Layer 10 of a small transformer language model trained on English Wikipedia (26 layers, counted from 0, width 128).
A neuron's activation on a vector x is SiLU(gate . x) times (in . x), where the dot is the dot product.

Input weights of the MLP neurons that the questions are about. A number n stands for (n - 500) times 0.0016.
n50 gate: 523 820 693 619 425 463 718 687 488 590 488 434 473 422 305 382 496 461 162 416 496 626 625 463 477 485 323 504 521 444 385 546 457 562 434 288 547 277 361 659 461 573 512 516 304 469 429 563 462 448 224 649 454 593 442 277 591 444 360 454 674 377 605 602 293 314 544 698 504 473 319 338 610 504 332 529 412 347 745 549 455 382 508 627 569 767 477 584 504 328 324 400 598 628 480 531 520 553 342 563 531 527 422 631 554 287 620 844 614 399 317 504 579 453 574 343 477 429 427 327 604 379 674 219 649 771 421 453
n129 gate: 590 472 474 645 591 467 442 452 500 532 604 419 553 634 663 631 338 535 632 463 698 532 533 289 381 549 446 535 399 657 470 594 488 506 560 395 584 334 603 574 631 597 497 570 427 517 541 232 574 473 465 668 494 399 394 408 695 514 697 358 428 568 536 520 577 384 461 532 500 529 471 371 542 474 581 625 318 532 509 559 559 554 385 463 574 526 548 440 181 480 398 574 556 438 603 373 404 543 584 406 474 596 590 647 312 521 431 476 443 391 402 512 512 435 572 491 716 574 463 451 497 567 571 391 453 517 612 544
n142 gate: 447 795 585 530 422 427 360 366 465 422 681 510 687 559 486 559 318 775 555 400 542 628 536 304 346 483 594 553 415 482 497 704 647 598 523 535 560 418 538 393 500 584 590 616 529 384 528 226 380 396 434 555 571 626 503 353 536 442 463 562 453 332 409 697 445 252 278 423 486 489 507 643 561 546 359 482 579 553 479 517 411 448 618 632 531 517 452 606 427 510 609 479 449 482 500 385 560 387 463 467 609 577 662 507 531 525 828 417 397 544 444 551 397 560 793 531 310 375 438 666 657 637 361 393 535 215 194 588
n198 gate: 460 538 265 483 536 454 294 491 368 371 596 617 368 505 160 624 452 395 245 155 683 830 477 347 329 734 550 323 740 827 571 370 702 544 397 398 430 453 452 379 632 776 523 707 153 500 447 540 487 612 579 699 290 351 405 531 578 720 435 427 495 258 414 430 651 299 563 570 518 526 556 381 513 735 517 537 363 394 461 538 530 341 656 509 698 700 509 788 339 293 659 491 262 473 192 378 403 521 559 342 628 482 443 551 578 376 259 658 607 420 303 287 265 442 404 440 504 353 487 401 395 509 727 526 389 683 540 469
n281 gate: 562 749 419 408 607 600 422 394 584 375 660 512 594 516 608 477 624 620 515 473 466 739 635 644 473 580 532 581 556 604 648 537 497 320 377 394 463 488 574 592 397 383 516 419 396 463 450 528 540 554 565 677 487 497 463 427 346 410 536 579 532 424 609 656 631 519 525 565 471 397 469 335 696 371 399 480 230 437 741 497 506 588 528 531 479 358 613 564 500 567 644 540 560 656 573 559 537 533 611 314 612 643 400 412 500 409 577 372 330 557 621 567 437 638 478 402 608 424 482 393 395 646 601 399 372 546 299 428
n292 gate: 466 586 517 621 573 318 432 430 514 517 609 629 514 374 462 461 401 357 743 547 422 542 747 641 703 618 574 400 590 322 627 490 633 319 742 486 616 616 473 472 435 554 398 541 455 456 521 280 510 416 595 389 355 664 433 476 596 563 514 450 525 483 493 476 379 275 510 354 321 500 466 606 420 476 740 403 480 583 712 424 430 564 541 777 684 524 510 266 493 534 517 611 358 528 535 360 527 463 490 497 321 661 284 446 534 410 398 356 500 592 527 754 265 334 520 611 460 584 426 547 500 490 708 567 535 323 458 510
n293 gate: 453 618 715 538 504 590 378 573 611 524 527 469 258 517 448 587 606 171 434 237 430 424 634 600 366 718 390 162 583 158 616 566 366 413 389 409 480 496 644 239 551 360 476 484 463 492 353 338 465 295 363 570 416 484 593 653 441 515 675 612 459 335 586 310 725 484 492 598 342 528 516 416 607 345 606 284 620 389 419 565 374 558 387 473 380 473 601 643 731 380 448 488 469 520 360 327 769 338 557 713 472 532 350 450 639 348 586 480 608 508 488 423 241 301 684 368 447 508 761 407 394 575 440 465 496 711 744 603
n307 gate: 422 422 404 438 518 348 475 581 402 541 343 468 354 447 564 529 513 485 569 522 609 431 630 577 510 394 637 492 511 472 469 547 480 465 569 576 580 488 577 487 467 482 683 399 453 595 576 593 633 510 458 599 505 550 409 544 446 473 473 426 354 497 552 455 510 468 546 527 627 460 582 400 422 513 596 423 539 442 530 364 602 660 389 520 687 475 648 485 419 554 407 404 502 621 531 458 641 571 575 493 434 525 616 257 584 462 537 418 451 616 430 505 434 401 460 382 451 600 621 589 587 633 610 535 505 415 556 328
n317 gate: 577 765 474 385 539 603 282 647 269 189 738 398 384 576 557 630 726 496 542 689 373 765 606 622 621 740 337 608 455 365 341 584 624 466 569 577 731 533 644 396 543 473 184 564 679 201 681 341 345 635 347 521 754 602 529 316 600 611 473 441 536 430 699 487 361 594 548 687 227 530 255 694 463 353 401 369 600 578 483 438 380 454 407 661 555 356 601 224 451 445 539 252 119 360 635 594 453 500 537 459 431 337 582 559 227 336 658 557 396 747 487 385 375 535 355 605 653 544 390 395 479 513 478 563 422 678 487 603
n50 in: 407 360 606 465 520 819 339 532 593 382 344 640 520 530 459 572 677 112 595 326 468 480 213 335 257 476 259 520 436 492 508 357 476 520 492 370 613 442 552 541 460 513 475 613 414 625 848 569 599 405 476 441 547 428 556 389 413 683 321 429 241 488 342 561 532 556 488 696 720 496 416 547 496 720 399 415 260 496 437 231 492 815 333 353 682 644 322 630 689 377 423 563 555 422 303 380 257 752 442 561 536 314 407 313 457 431 488 508 311 438 444 392 520 614 452 678 628 439 572 334 496 492 725 532 463 712 667 464
n129 in: 491 295 484 602 456 510 525 267 369 607 643 413 478 372 366 592 425 422 552 598 469 763 555 632 606 537 558 456 655 414 610 466 456 606 665 531 447 346 423 459 484 503 359 541 570 550 519 390 589 436 646 531 404 400 368 391 436 491 622 677 627 567 474 422 500 618 398 643 400 594 593 524 579 390 623 325 592 525 399 693 491 479 528 494 482 475 439 476 206 638 569 623 488 362 379 310 544 595 476 524 365 701 371 319 503 497 559 394 363 352 550 561 348 424 425 258 594 519 515 457 395 434 386 408 418 528 519 440
n142 in: 429 341 209 292 269 418 638 522 470 768 533 504 387 559 321 723 145 593 504 636 415 223 585 685 438 588 550 530 394 420 571 238 485 343 408 425 298 369 633 523 613 461 442 530 563 586 455 451 672 622 671 401 599 537 378 565 685 460 405 573 566 416 314 301 404 455 722 467 727 537 448 402 460 481 403 240 361 542 408 355 580 639 530 589 474 582 665 698 414 574 500 603 572 600 626 604 459 471 352 585 489 639 447 488 533 485 548 277 493 348 463 785 466 337 481 540 323 363 692 552 604 556 401 544 606 467 432 436
n198 in: 429 534 536 830 496 196 292 171 580 620 491 382 451 477 514 472 434 548 722 444 443 536 418 779 539 452 937 589 189 968 437 509 597 376 575 527 681 453 316 469 385 514 301 358 323 421 633 354 764 441 474 418 566 553 526 365 496 555 383 561 596 477 532 469 665 359 545 346 350 677 600 393 122 705 530 537 638 384 526 607 719 582 334 666 526 426 431 240 449 439 256 604 355 649 536 632 660 237 564 441 469 248 686 426 526 576 592 237 384 517 641 473 406 643 469 413 560 388 452 357 767 473 375 408 344 763 469 416
n281 in: 547 600 620 617 497 467 412 405 528 399 606 565 544 286 583 428 487 503 580 707 447 385 416 576 537 420 532 706 596 478 294 565 604 666 488 560 638 506 432 762 450 428 584 456 459 422 535 579 448 571 450 574 507 644 503 420 606 530 553 534 520 385 484 683 506 359 628 537 552 343 634 476 671 462 247 553 506 446 306 372 326 561 509 547 543 587 441 279 569 593 592 506 555 442 375 434 525 334 512 446 636 384 427 374 552 335 541 513 564 485 509 523 494 506 434 583 315 717 429 488 223 582 385 577 437 360 296 626
n292 in: 566 461 585 405 381 439 401 507 548 801 569 544 326 693 650 400 614 511 496 529 493 463 515 760 164 696 583 404 709 646 559 681 368 228 365 485 603 461 522 515 526 854 477 378 592 717 422 751 403 346 570 341 473 339 674 477 424 404 461 640 500 245 519 592 659 383 447 471 534 621 704 450 572 678 507 516 611 496 337 518 543 324 475 373 320 489 507 720 519 500 670 417 553 575 463 445 504 579 582 545 519 563 559 473 659 574 493 576 525 667 581 530 619 764 383 504 408 668 362 518 449 349 373 453 441 409 582 289
n293 in: 573 496 521 488 759 593 573 384 488 508 254 581 463 684 533 632 260 613 412 340 411 257 248 286 445 584 559 619 444 409 624 688 447 280 431 533 471 827 705 301 459 428 391 667 405 439 451 631 241 446 322 504 707 678 508 188 538 551 664 496 568 828 277 345 480 674 408 460 504 419 460 551 682 512 426 491 341 201 676 469 488 568 404 399 416 706 568 544 270 620 639 288 390 579 550 269 455 691 453 496 520 300 627 710 412 446 387 270 500 629 277 529 438 504 686 396 504 434 404 284 468 696 545 480 397 488 488 508
n307 in: 664 574 606 517 423 631 553 597 485 497 477 616 479 509 810 491 544 512 500 664 454 530 273 636 520 532 497 544 648 470 581 526 547 395 558 518 644 599 543 455 435 445 422 638 318 526 659 371 517 593 596 483 460 547 310 614 508 590 450 265 591 467 585 526 408 191 530 509 518 538 480 361 537 645 736 630 411 597 382 610 511 589 408 552 563 494 563 457 420 586 603 422 557 479 506 372 565 491 591 406 471 529 506 429 526 367 448 650 669 424 410 603 358 453 497 486 398 533 616 624 477 573 598 497 648 538 515 521
n317 in: 657 328 567 555 483 470 500 472 442 408 635 512 546 248 416 457 459 562 529 731 99 555 427 426 576 561 632 629 604 622 638 581 740 368 555 288 632 768 275 471 458 457 109 773 692 541 783 421 362 572 521 577 504 648 398 572 562 588 364 464 474 395 722 612 537 591 284 492 509 554 361 480 500 446 476 531 496 408 736 312 516 593 545 725 646 787 569 379 565 496 567 447 436 741 550 570 425 375 292 559 217 529 708 491 508 517 397 326 314 664 562 513 630 621 438 837 800 445 541 565 611 521 307 459 283 504 668 408

Each question shows a token from some text and the vector x that enters the MLP there. A number n stands for (n - 500) times 0.0068.

"6": 416 470 277 423 378 377 521 277 338 566 335 424 485 659 423 314 607 620 665 623 494 474 502 285 421 461 647 442 643 514 484 619 478 715 438 390 389 389 443 437 725 406 368 567 513 502 588 523 569 464 650 536 478 544 419 382 462 493 406 809 289 660 656 451 412 387 520 535 329 224 308 752 481 522 573 450 412 315 475 659 473 482 701 357 466 495 685 357 366 445 246 450 484 767 541 500 459 683 822 454 507 628 385 371 565 725 477 640 234 696 570 501 621 528 768 470 515 621 512 415 597 460 458 519 574 373 612 489
Which two neurons fire most, strongest first? n129, n50

" p": 262 342 236 621 347 477 348 380 476 512 491 330 440 512 473 345 647 466 573 800 476 430 330 465 463 429 633 410 413 443 490 569 433 472 503 631 282 531 589 455 669 428 506 438 524 615 538 520 588 425 592 614 574 636 521 484 431 461 533 619 299 586 521 405 564 407 536 588 357 297 352 682 531 429 563 568 411 387 428 702 444 611 495 309 285 662 752 463 320 598 381 188 553 729 475 489 523 502 693 491 542 334 522 253 513 437 486 561 395 787 737 374 540 322 628 284 480 451 639 830 451 476 705 557 520 561 408 418
Which two neurons fire most, strongest first? n293, n317

"mission": 389 244 319 524 595 662 506 405 427 496 259 429 421 512 331 538 513 568 521 696 505 321 391 444 250 198 352 487 649 402 419 556 549 729 455 477 446 541 556 461 682 365 681 505 605 504 474 312 551 827 457 695 361 614 423 454 621 244 346 461 480 588 548 430 528 292 456 441 264 399 404 510 521 610 306 443 599 419 436 276 603 588 505 358 579 726 368 524 412 472 286 482 487 608 584 511 479 780 712 426 504 551 601 171 502 432 506 616 575 708 692 396 498 653 313 420 467 397 466 530 397 530 722 453 575 509 599 697
The three highest activations, in order: n50, n292, n317

"ci": 234 311 296 402 679 597 738 312 417 512 539 481 260 544 220 337 383 520 634 608 381 554 891 421 435 381 487 577 630 361 508 514 497 606 557 649 374 475 556 265 425 433 534 518 524 397 442 626 397 481 392 553 291 519 622 588 656 588 665 898 516 590 376 306 548 434 373 558 431 428 191 607 398 617 453 402 385 604 371 541 466 415 538 275 217 504 336 507 369 524 364 559 569 611 343 538 552 734 432 492 594 554 596 352 591 465 493 331 246 670 606 492 478 429 507 557 645 565 435 565 497 540 680 600 466 419 590 389
The neuron with the highest activation: n293

"cc": 250 470 357 748 371 434 413 319 415 604 526 192 452 679 350 279 463 411 609 633 550 408 411 357 505 501 713 414 469 264 447 676 565 653 524 665 396 530 483 441 768 407 518 446 679 407 489 460 692 389 501 513 510 524 487 423 471 263 524 342 261 702 455 448 631 411 485 677 428 250 217 408 559 504 669 478 590 403 602 613 414 534 467 315 509 657 583 513 378 372 313 511 622 613 598 438 494 638 648 471 619 456 495 284 539 574 480 333 356 517 826 471 558 463 557 363 649 399 542 559 712 592 551 547 418 395 567 529
The neuron with the highest activation: n129

"(": 372 379 181 468 454 447 633 288 426 598 337 408 536 707 447 202 767 629 598 549 488 631 368 325 525 291 677 378 547 470 413 406 548 571 421 563 366 423 420 542 757 550 448 409 660 460 374 443 689 503 415 369 529 642 564 454 542 386 587 885 307 706 458 497 381 260 466 661 355 404 406 844 503 384 496 649 371 399 377 568 526 649 679 408 439 617 523 522 378 494 247 505 530 492 589 473 501 798 592 493 564 639 484 359 538 582 517 629 221 384 579 584 630 464 626 436 383 453 508 345 461 413 613 413 317 407 517 514
The neuron with the highest activation: n129

"if": 441 422 120 634 179 538 368 412 430 677 435 202 403 509 411 274 461 473 492 640 471 492 380 537 360 652 707 479 464 340 477 464 532 528 333 592 282 584 438 576 747 441 313 360 608 603 332 455 629 509 431 579 456 509 400 479 303 310 413 348 282 617 570 337 470 314 352 418 374 262 534 511 528 490 637 413 348 537 509 565 588 432 636 218 462 626 558 234 308 441 294 481 605 607 452 395 532 640 516 581 482 629 638 469 500 650 417 434 473 590 574 546 513 515 734 354 455 422 583 471 450 616 554 535 737 558 597 514
The neuron with the highest activation: n129

"s": 526 403 394 595 386 438 547 528 622 440 187 297 508 686 236 485 496 392 601 649 528 366 376 188 641 422 683 612 388 359 458 479 515 579 526 673 344 436 644 658 564 312 414 424 408 451 532 554 559 523 362 536 450 471 375 584 369 410 324 286 336 749 493 313 411 541 407 564 295 430 180 568 462 527 629 402 394 487 403 574 507 632 437 328 610 389 481 495 287 283 267 524 631 715 533 444 489 755 622 473 506 549 540 400 504 374 495 541 357 555 593 575 467 496 559 339 705 499 618 323 699 517 716 546 651 646 434 473
The neuron with the highest activation: n50

" ": 295 373 170 456 369 518 469 449 524 521 348 477 337 646 490 425 511 481 589 709 546 495 373 184 463 325 673 460 567 422 333 457 537 534 446 384 408 413 601 490 635 388 557 390 335 535 376 539 713 460 468 520 533 611 493 492 474 378 389 482 267 596 648 495 578 319 619 669 385 353 334 603 491 482 511 703 390 417 374 634 583 549 490 407 530 509 556 521 314 427 334 271 544 777 547 436 388 699 658 493 646 650 509 272 516 543 550 719 381 886 559 410 662 457 638 382 461 544 739 552 557 423 652 563 587 651 493 537
The three highest activations, in order: n50, n307, n317

"br": 359 401 321 508 379 436 429 330 440 516 405 322 517 699 384 224 359 519 603 714 458 526 410 387 460 535 692 349 590 370 535 572 528 461 449 835 205 564 418 544 631 475 301 445 642 408 506 483 530 415 575 526 613 519 528 459 500 409 314 506 213 611 620 384 573 335 475 579 481 211 390 448 368 532 572 450 588 466 638 584 581 524 591 572 460 773 596 532 416 362 197 332 574 569 426 366 448 510 667 412 465 370 466 288 638 562 404 291 392 711 674 379 437 317 611 409 490 391 616 428 686 426 752 581 470 590 475 415
The neuron with the highest activation: n198

"ut": 400 565 179 594 621 575 680 604 474 640 276 438 360 630 270 458 491 618 505 568 532 362 341 606 276 365 893 505 456 317 499 417 473 547 583 503 325 533 483 441 543 322 369 301 608 672 664 459 596 569 383 600 549 558 480 432 244 218 520 542 402 679 467 281 429 463 533 530 459 408 396 496 359 472 499 506 305 595 562 595 527 576 530 311 482 363 781 469 219 462 265 294 563 786 412 510 494 624 413 570 449 403 615 406 469 510 535 499 492 569 707 568 421 309 617 360 464 486 543 563 477 362 677 546 584 468 589 526
The neuron with the highest activation: n281

" on": 475 508 194 542 677 401 548 326 584 492 330 309 387 544 405 405 422 477 453 701 392 622 382 495 300 426 611 606 404 444 424 486 487 420 491 662 225 540 578 446 818 400 315 326 623 571 169 438 501 537 467 451 549 528 392 501 344 386 585 399 412 571 632 707 660 347 496 630 391 269 349 539 630 367 480 509 544 533 433 569 397 586 499 389 257 596 456 562 330 522 190 183 444 724 572 416 652 594 533 568 461 658 784 370 390 512 368 441 496 607 629 401 576 471 369 288 479 668 546 509 424 457 636 682 394 385 476 324
The neuron with the highest activation: n50

"f": 514 600 223 675 431 566 407 531 347 507 284 345 445 621 175 505 432 464 465 688 488 562 199 576 480 435 878 518 634 411 499 548 529 649 726 495 364 504 453 517 678 449 343 358 547 571 540 533 546 680 371 586 454 595 392 548 248 390 498 368 263 667 505 217 624 492 571 538 467 378 516 479 475 644 565 622 390 583 443 542 547 569 595 399 500 446 535 351 289 477 247 258 504 673 378 398 586 462 450 581 385 454 442 292 546 468 666 587 354 648 677 577 483 352 530 353 492 400 673 479 608 463 681 576 593 409 551 509
Which two neurons fire most, strongest first? n307, n198

"a": 279 432 297 321 660 485 604 313 391 419 415 340 263 437 211 487 514 571 621 491 466 578 757 404 299 444 467 535 711 269 432 378 685 333 661 524 548 435 336 467 566 590 473 562 458 616 449 458 651 493 575 363 390 628 574 704 476 615 760 653 408 418 537 408 711 329 525 499 448 284 370 612 445 563 634 427 639 476 578 599 423 530 495 482 164 425 397 524 383 672 479 354 501 582 534 394 543 674 636 359 510 508 594 203 452 437 411 500 392 827 556 533 476 436 457 393 443 705 560 525 471 538 445 842 491 434 471 313
The neuron with the highest activation: n292

"il": 401 423 345 634 722 562 573 261 592 535 338 307 382 577 324 339 366 499 597 635 492 485 459 482 61 304 544 626 206 368 493 597 564 611 535 349 249 497 434 456 779 347 469 405 706 504 580 390 512 448 320 603 445 864 619 595 540 391 573 542 405 519 433 390 476 385 515 394 334 351 472 610 689 402 389 498 451 444 483 204 520 443 562 538 394 475 446 643 457 542 310 407 655 501 490 588 680 532 429 306 552 481 710 254 403 481 476 529 247 700 530 508 542 534 448 435 332 538 527 614 569 375 510 742 431 377 395 628
The neuron with the highest activation: n142

"U": 490 412 246 606 528 462 543 639 513 708 500 398 395 479 138 384 466 377 549 555 614 517 548 522 370 259 746 652 626 438 420 359 479 517 612 653 392 567 502 556 632 468 487 641 816 337 474 643 583 394 227 430 342 590 615 672 421 557 645 823 284 537 441 316 418 673 533 557 363 288 485 786 439 357 693 325 473 525 320 604 631 599 392 497 370 532 468 632 430 610 371 266 531 655 631 432 726 681 391 561 539 416 514 464 390 390 603 415 540 523 587 644 398 532 522 407 452 709 476 432 547 583 614 387 486 415 596 517
Which neuron fires most, and how strongly? n293, at about 3.4

"4": 494 324 292 519 496 507 516 444 487 562 271 323 510 500 238 329 513 592 484 736 599 553 368 266 347 380 637 520 760 373 444 608 411 528 407 390 363 376 520 504 765 367 547 547 452 362 515 479 556 715 438 698 417 692 388 487 353 374 434 635 395 536 621 606 419 395 515 637 293 326 269 509 654 468 475 593 502 360 396 278 506 649 519 370 654 520 589 536 354 519 318 468 550 568 636 497 623 794 833 458 600 653 464 393 440 481 500 569 326 758 509 666 461 492 386 180 642 653 528 300 514 456 484 453 558 553 436 575
Which two neurons fire most, strongest first? n129, n281

"art": 320 280 280 340 443 368 525 306 424 648 182 299 219 711 415 266 476 573 493 510 593 391 424 430 358 577 595 452 343 352 449 493 483 635 518 738 507 494 501 405 743 314 361 421 582 546 400 385 498 504 463 418 545 526 437 393 406 350 552 628 306 589 466 431 388 357 424 594 405 244 228 620 335 434 506 479 477 406 484 740 583 563 545 340 264 476 685 496 395 422 309 418 476 814 535 403 328 622 671 467 412 524 640 449 535 511 406 407 572 608 666 367 440 509 786 569 475 530 606 386 571 457 551 601 533 582 532 681
The neuron with the highest activation: n293

" are": 518 346 266 519 589 506 555 357 364 439 434 442 430 628 374 278 555 592 467 607 480 447 460 172 368 453 634 502 631 395 225 544 475 491 547 337 563 386 557 562 676 365 499 539 602 505 398 644 683 477 480 368 308 469 414 555 494 599 471 465 433 674 508 453 577 434 496 678 327 370 283 671 535 643 586 638 397 537 399 791 324 473 636 389 405 417 375 274 405 433 244 267 596 701 553 405 590 712 602 447 576 504 548 322 368 616 422 632 305 859 663 479 709 525 558 509 492 614 571 602 733 527 558 609 609 563 513 334
The three highest activations, in order: n142, n281, n198

"im": 332 440 112 576 322 386 396 454 400 648 403 314 360 634 514 349 480 382 501 695 645 501 421 444 374 557 734 464 484 353 747 487 333 499 541 602 331 572 465 502 671 420 245 420 600 540 453 464 584 290 309 458 464 526 501 335 415 399 388 490 229 731 555 404 462 383 350 382 324 259 295 621 479 616 731 442 342 530 544 607 641 437 454 458 559 615 623 524 404 246 297 443 449 724 418 470 410 735 715 492 548 508 610 425 603 569 481 484 435 556 538 421 553 401 659 375 382 473 539 415 465 638 663 584 662 543 638 495
Which two neurons fire most, strongest first? n293, n281

" |": 383 389 319 565 510 442 376 293 518 363 300 409 429 552 350 371 456 619 604 719 494 544 259 395 384 333 717 545 351 202 344 567 459 418 516 422 510 382 465 625 562 358 479 597 437 440 407 560 514 414 468 487 534 583 379 597 548 398 648 392 265 505 506 669 583 100 472 446 466 338 467 607 593 449 492 550 446 491 377 669 438 775 455 417 426 606 591 534 274 559 312 162 641 648 524 379 491 578 691 655 692 590 642 206 434 521 463 527 438 649 566 381 771 553 616 453 475 491 495 463 506 460 656 533 487 526 502 449
The neuron with the highest activation: n307

"o": 467 419 298 221 465 511 544 374 333 600 466 481 430 693 355 329 422 516 406 669 489 542 381 481 562 550 706 171 576 393 651 474 587 556 399 508 423 336 381 496 828 393 420 456 645 530 478 652 772 370 607 219 346 562 410 530 324 480 638 540 338 548 474 315 607 622 444 552 407 376 549 390 626 531 629 595 390 405 563 418 552 574 447 311 466 768 527 322 542 577 612 271 369 745 610 481 301 515 526 670 315 530 399 318 438 580 465 602 417 708 598 526 620 420 512 451 566 667 551 789 524 490 664 531 470 379 512 352
Which neuron fires most, and how strongly? n292, at about 1.6

"tro": 540 336 286 473 548 497 395 368 275 575 442 436 467 542 348 349 518 543 606 710 654 434 374 544 337 495 815 466 638 460 306 658 543 579 512 496 285 444 376 462 756 431 579 327 685 582 505 529 692 547 461 431 274 674 355 400 440 371 456 636 267 427 510 327 590 305 640 463 419 358 474 454 599 486 601 589 537 336 411 421 588 739 377 423 763 751 584 588 388 743 499 404 493 614 503 362 407 582 555 458 441 406 439 250 519 501 473 555 221 745 378 466 403 470 388 373 565 394 528 597 512 613 563 542 459 731 438 318
The neuron with the highest activation: n198

"ad": 343 403 206 565 254 407 388 417 423 627 414 348 397 698 409 313 390 584 527 660 619 459 311 521 348 649 589 415 443 284 592 452 462 483 407 747 275 557 483 411 636 327 284 301 548 523 459 395 663 381 486 386 526 588 445 527 267 218 442 392 288 598 459 557 462 265 452 376 523 327 316 540 557 527 579 428 383 548 556 504 511 525 474 499 481 438 739 558 219 354 309 350 393 889 482 444 451 586 631 398 409 509 626 348 420 541 477 353 460 738 604 448 538 411 557 439 371 572 665 457 472 473 614 647 518 589 538 562
Which neuron fires most, and how strongly? n293, at about 1.2

" work": 524 216 339 379 608 580 438 277 558 577 427 373 273 516 511 305 349 691 565 565 637 375 346 168 406 229 477 520 487 414 396 394 477 523 414 365 519 490 697 573 797 471 646 478 676 590 413 432 596 362 368 457 448 597 447 516 378 287 581 524 335 695 592 520 513 459 535 495 391 463 339 654 627 571 415 779 344 312 536 446 528 552 642 417 482 588 503 519 444 527 398 363 660 692 548 368 384 712 686 325 642 488 412 239 506 608 305 508 323 757 599 504 479 511 480 403 573 517 590 533 588 544 620 568 361 608 382 542
The neuron with the highest activation: n198

"cu": 215 463 306 370 596 515 645 325 413 405 366 428 277 660 378 400 376 551 652 500 586 493 660 516 429 489 405 529 198 327 472 449 577 616 613 549 314 397 596 447 579 463 412 503 720 489 322 406 642 522 473 625 461 602 580 527 596 454 564 597 288 474 428 383 569 246 438 617 501 303 187 580 462 429 733 338 418 509 374 553 470 561 427 500 214 692 298 550 408 460 175 257 492 682 468 506 563 610 578 429 671 395 650 294 485 449 310 414 303 768 573 461 563 613 346 360 553 474 612 280 480 603 509 691 413 474 514 374
Which neuron fires most, and how strongly? n293, at about 2.6

"–": 374 448 120 494 319 487 421 717 508 694 366 311 425 603 312 276 593 457 567 628 671 575 269 305 585 351 642 616 790 357 521 414 396 609 443 547 355 520 518 664 738 417 572 500 648 486 512 399 534 441 414 519 440 438 390 516 576 425 370 637 227 623 599 506 461 420 371 540 446 322 386 535 576 547 633 577 311 474 491 573 689 673 368 374 526 600 339 538 486 372 290 399 527 730 630 335 620 582 629 391 584 495 527 441 479 477 483 536 363 665 530 549 593 691 614 143 493 584 575 366 579 484 409 384 457 687 446 543
The neuron with the highest activation: n50

" in": 402 499 167 590 474 491 511 306 516 552 318 450 496 645 440 278 544 387 359 739 520 430 282 345 427 337 738 491 564 353 383 565 502 523 505 394 342 520 657 492 756 250 370 514 566 680 369 480 619 411 406 372 489 597 410 482 649 279 588 490 261 628 556 514 613 440 529 487 277 288 362 557 473 382 565 597 430 483 338 614 375 639 527 383 329 473 615 605 343 398 375 294 564 823 414 434 584 581 591 454 458 538 660 284 433 526 495 579 342 816 577 410 545 471 633 450 392 593 536 668 500 466 635 528 540 414 579 426
The neuron with the highest activation: n293

" f": 423 447 197 654 408 521 310 329 441 535 478 384 393 458 370 469 440 488 490 919 529 402 200 544 436 470 684 503 573 462 432 646 576 488 599 557 346 442 457 528 733 544 554 429 430 571 507 457 514 674 536 564 478 583 511 501 342 350 387 394 238 664 538 298 772 389 617 500 275 287 556 565 466 397 468 608 459 386 419 659 528 652 582 382 615 581 588 399 371 532 272 247 606 653 542 425 435 616 631 474 487 564 447 235 513 535 522 669 309 800 623 574 529 379 541 294 540 379 633 546 553 476 719 500 491 587 455 500
The three highest activations, in order: n307, n129, n198

"vi": 455 439 218 626 375 629 494 515 539 566 337 297 544 470 268 442 353 321 579 704 497 353 207 331 489 359 626 637 530 346 366 556 545 525 568 387 379 384 592 529 667 428 452 262 570 496 475 471 563 578 233 539 445 477 411 504 468 266 302 296 431 635 535 315 525 232 397 457 503 363 257 468 449 476 511 114 406 610 345 491 649 621 474 337 603 536 441 501 310 538 285 542 547 680 448 409 398 717 648 522 599 569 536 396 604 417 446 443 370 639 631 325 470 700 515 274 496 588 592 435 502 505 613 390 632 618 511 428
The neuron with the highest activation: n50

"ia": 335 417 325 383 728 633 619 450 410 487 221 470 368 524 377 421 482 629 560 536 545 462 364 468 247 364 607 626 730 382 393 476 619 327 679 289 471 355 484 522 588 396 558 439 600 595 478 539 787 531 458 435 368 699 502 467 468 432 786 577 486 548 539 352 647 304 656 446 392 321 464 544 491 489 282 651 563 459 512 351 492 622 525 350 447 536 491 544 368 720 441 371 494 744 629 552 379 585 481 467 493 494 587 91 530 403 457 625 402 814 637 414 542 429 503 394 420 660 522 638 487 602 653 712 388 397 389 398
The neuron with the highest activation: n281

",": 488 358 328 575 444 487 432 560 463 606 311 345 435 639 381 197 595 528 533 603 444 599 364 341 403 361 679 490 578 187 528 470 409 477 483 645 432 590 447 648 747 333 520 561 605 421 494 478 801 505 451 417 491 576 511 619 482 438 614 552 228 582 535 420 497 509 286 576 479 298 225 600 487 559 766 558 457 484 365 464 462 567 594 447 315 490 579 575 353 438 187 203 633 619 561 388 738 505 470 413 462 370 616 469 281 560 646 490 289 655 653 528 410 558 797 479 483 581 658 502 620 566 414 500 593 544 486 408
The three highest activations, in order: n293, n281, n292

"el": 308 288 346 492 572 499 636 333 482 622 301 202 431 505 385 252 601 603 471 550 627 572 634 200 345 495 598 511 408 462 353 488 402 556 332 483 386 296 456 598 534 318 591 345 635 372 488 436 657 510 333 469 534 615 533 400 500 364 616 838 268 609 471 413 456 375 609 573 200 436 210 694 478 529 234 471 375 425 383 498 510 522 533 359 357 526 493 515 489 524 367 370 548 672 619 501 508 559 587 322 647 394 381 324 558 549 487 549 441 818 639 448 571 544 640 512 383 535 494 357 545 476 316 514 416 484 235 646
Which two neurons fire most, strongest first? n281, n142

" co": 453 352 89 531 359 611 559 158 489 650 497 325 349 497 342 375 546 554 549 832 509 517 407 517 374 316 683 407 517 422 408 596 449 554 618 656 359 614 641 408 631 428 578 409 549 528 393 405 576 357 410 354 447 563 410 586 578 441 628 377 317 589 522 527 537 538 446 670 402 281 262 677 478 386 584 587 232 406 425 717 572 493 426 397 334 469 528 463 335 637 358 389 460 725 456 509 512 539 591 525 533 548 622 365 600 482 542 461 390 737 546 426 591 445 463 213 554 591 651 771 529 627 704 384 556 555 560 452
The neuron with the highest activation: n129

" 7": 448 435 208 402 400 472 472 342 510 460 373 297 402 664 290 316 548 500 549 766 560 468 326 511 404 404 656 621 442 448 424 479 527 563 557 574 206 403 333 533 826 448 403 515 577 445 382 528 586 486 446 431 554 513 472 478 374 400 535 522 307 519 708 475 647 330 611 588 434 218 347 546 521 447 638 521 407 412 436 619 579 735 490 414 349 511 625 585 372 631 206 339 673 616 496 472 438 689 755 550 628 616 586 241 521 487 406 594 375 701 490 506 500 524 557 485 506 859 546 542 636 473 706 697 592 540 565 369
Which neuron fires most, and how strongly? n317, at about 0.58

"ing": 555 434 268 479 454 457 459 566 360 575 245 391 309 704 367 383 365 455 504 682 527 604 428 389 450 709 585 705 700 291 742 541 338 568 646 392 504 367 430 672 628 490 443 561 642 445 403 512 497 544 609 362 519 488 166 622 183 367 413 559 423 604 561 380 411 381 422 577 303 329 453 455 293 654 706 428 438 504 501 401 628 655 534 495 543 564 465 482 424 442 265 334 394 715 651 392 422 813 620 394 305 621 687 448 354 589 517 747 472 756 665 405 537 463 367 530 497 544 654 300 497 542 490 634 576 453 534 537
The neuron with the highest activation: n307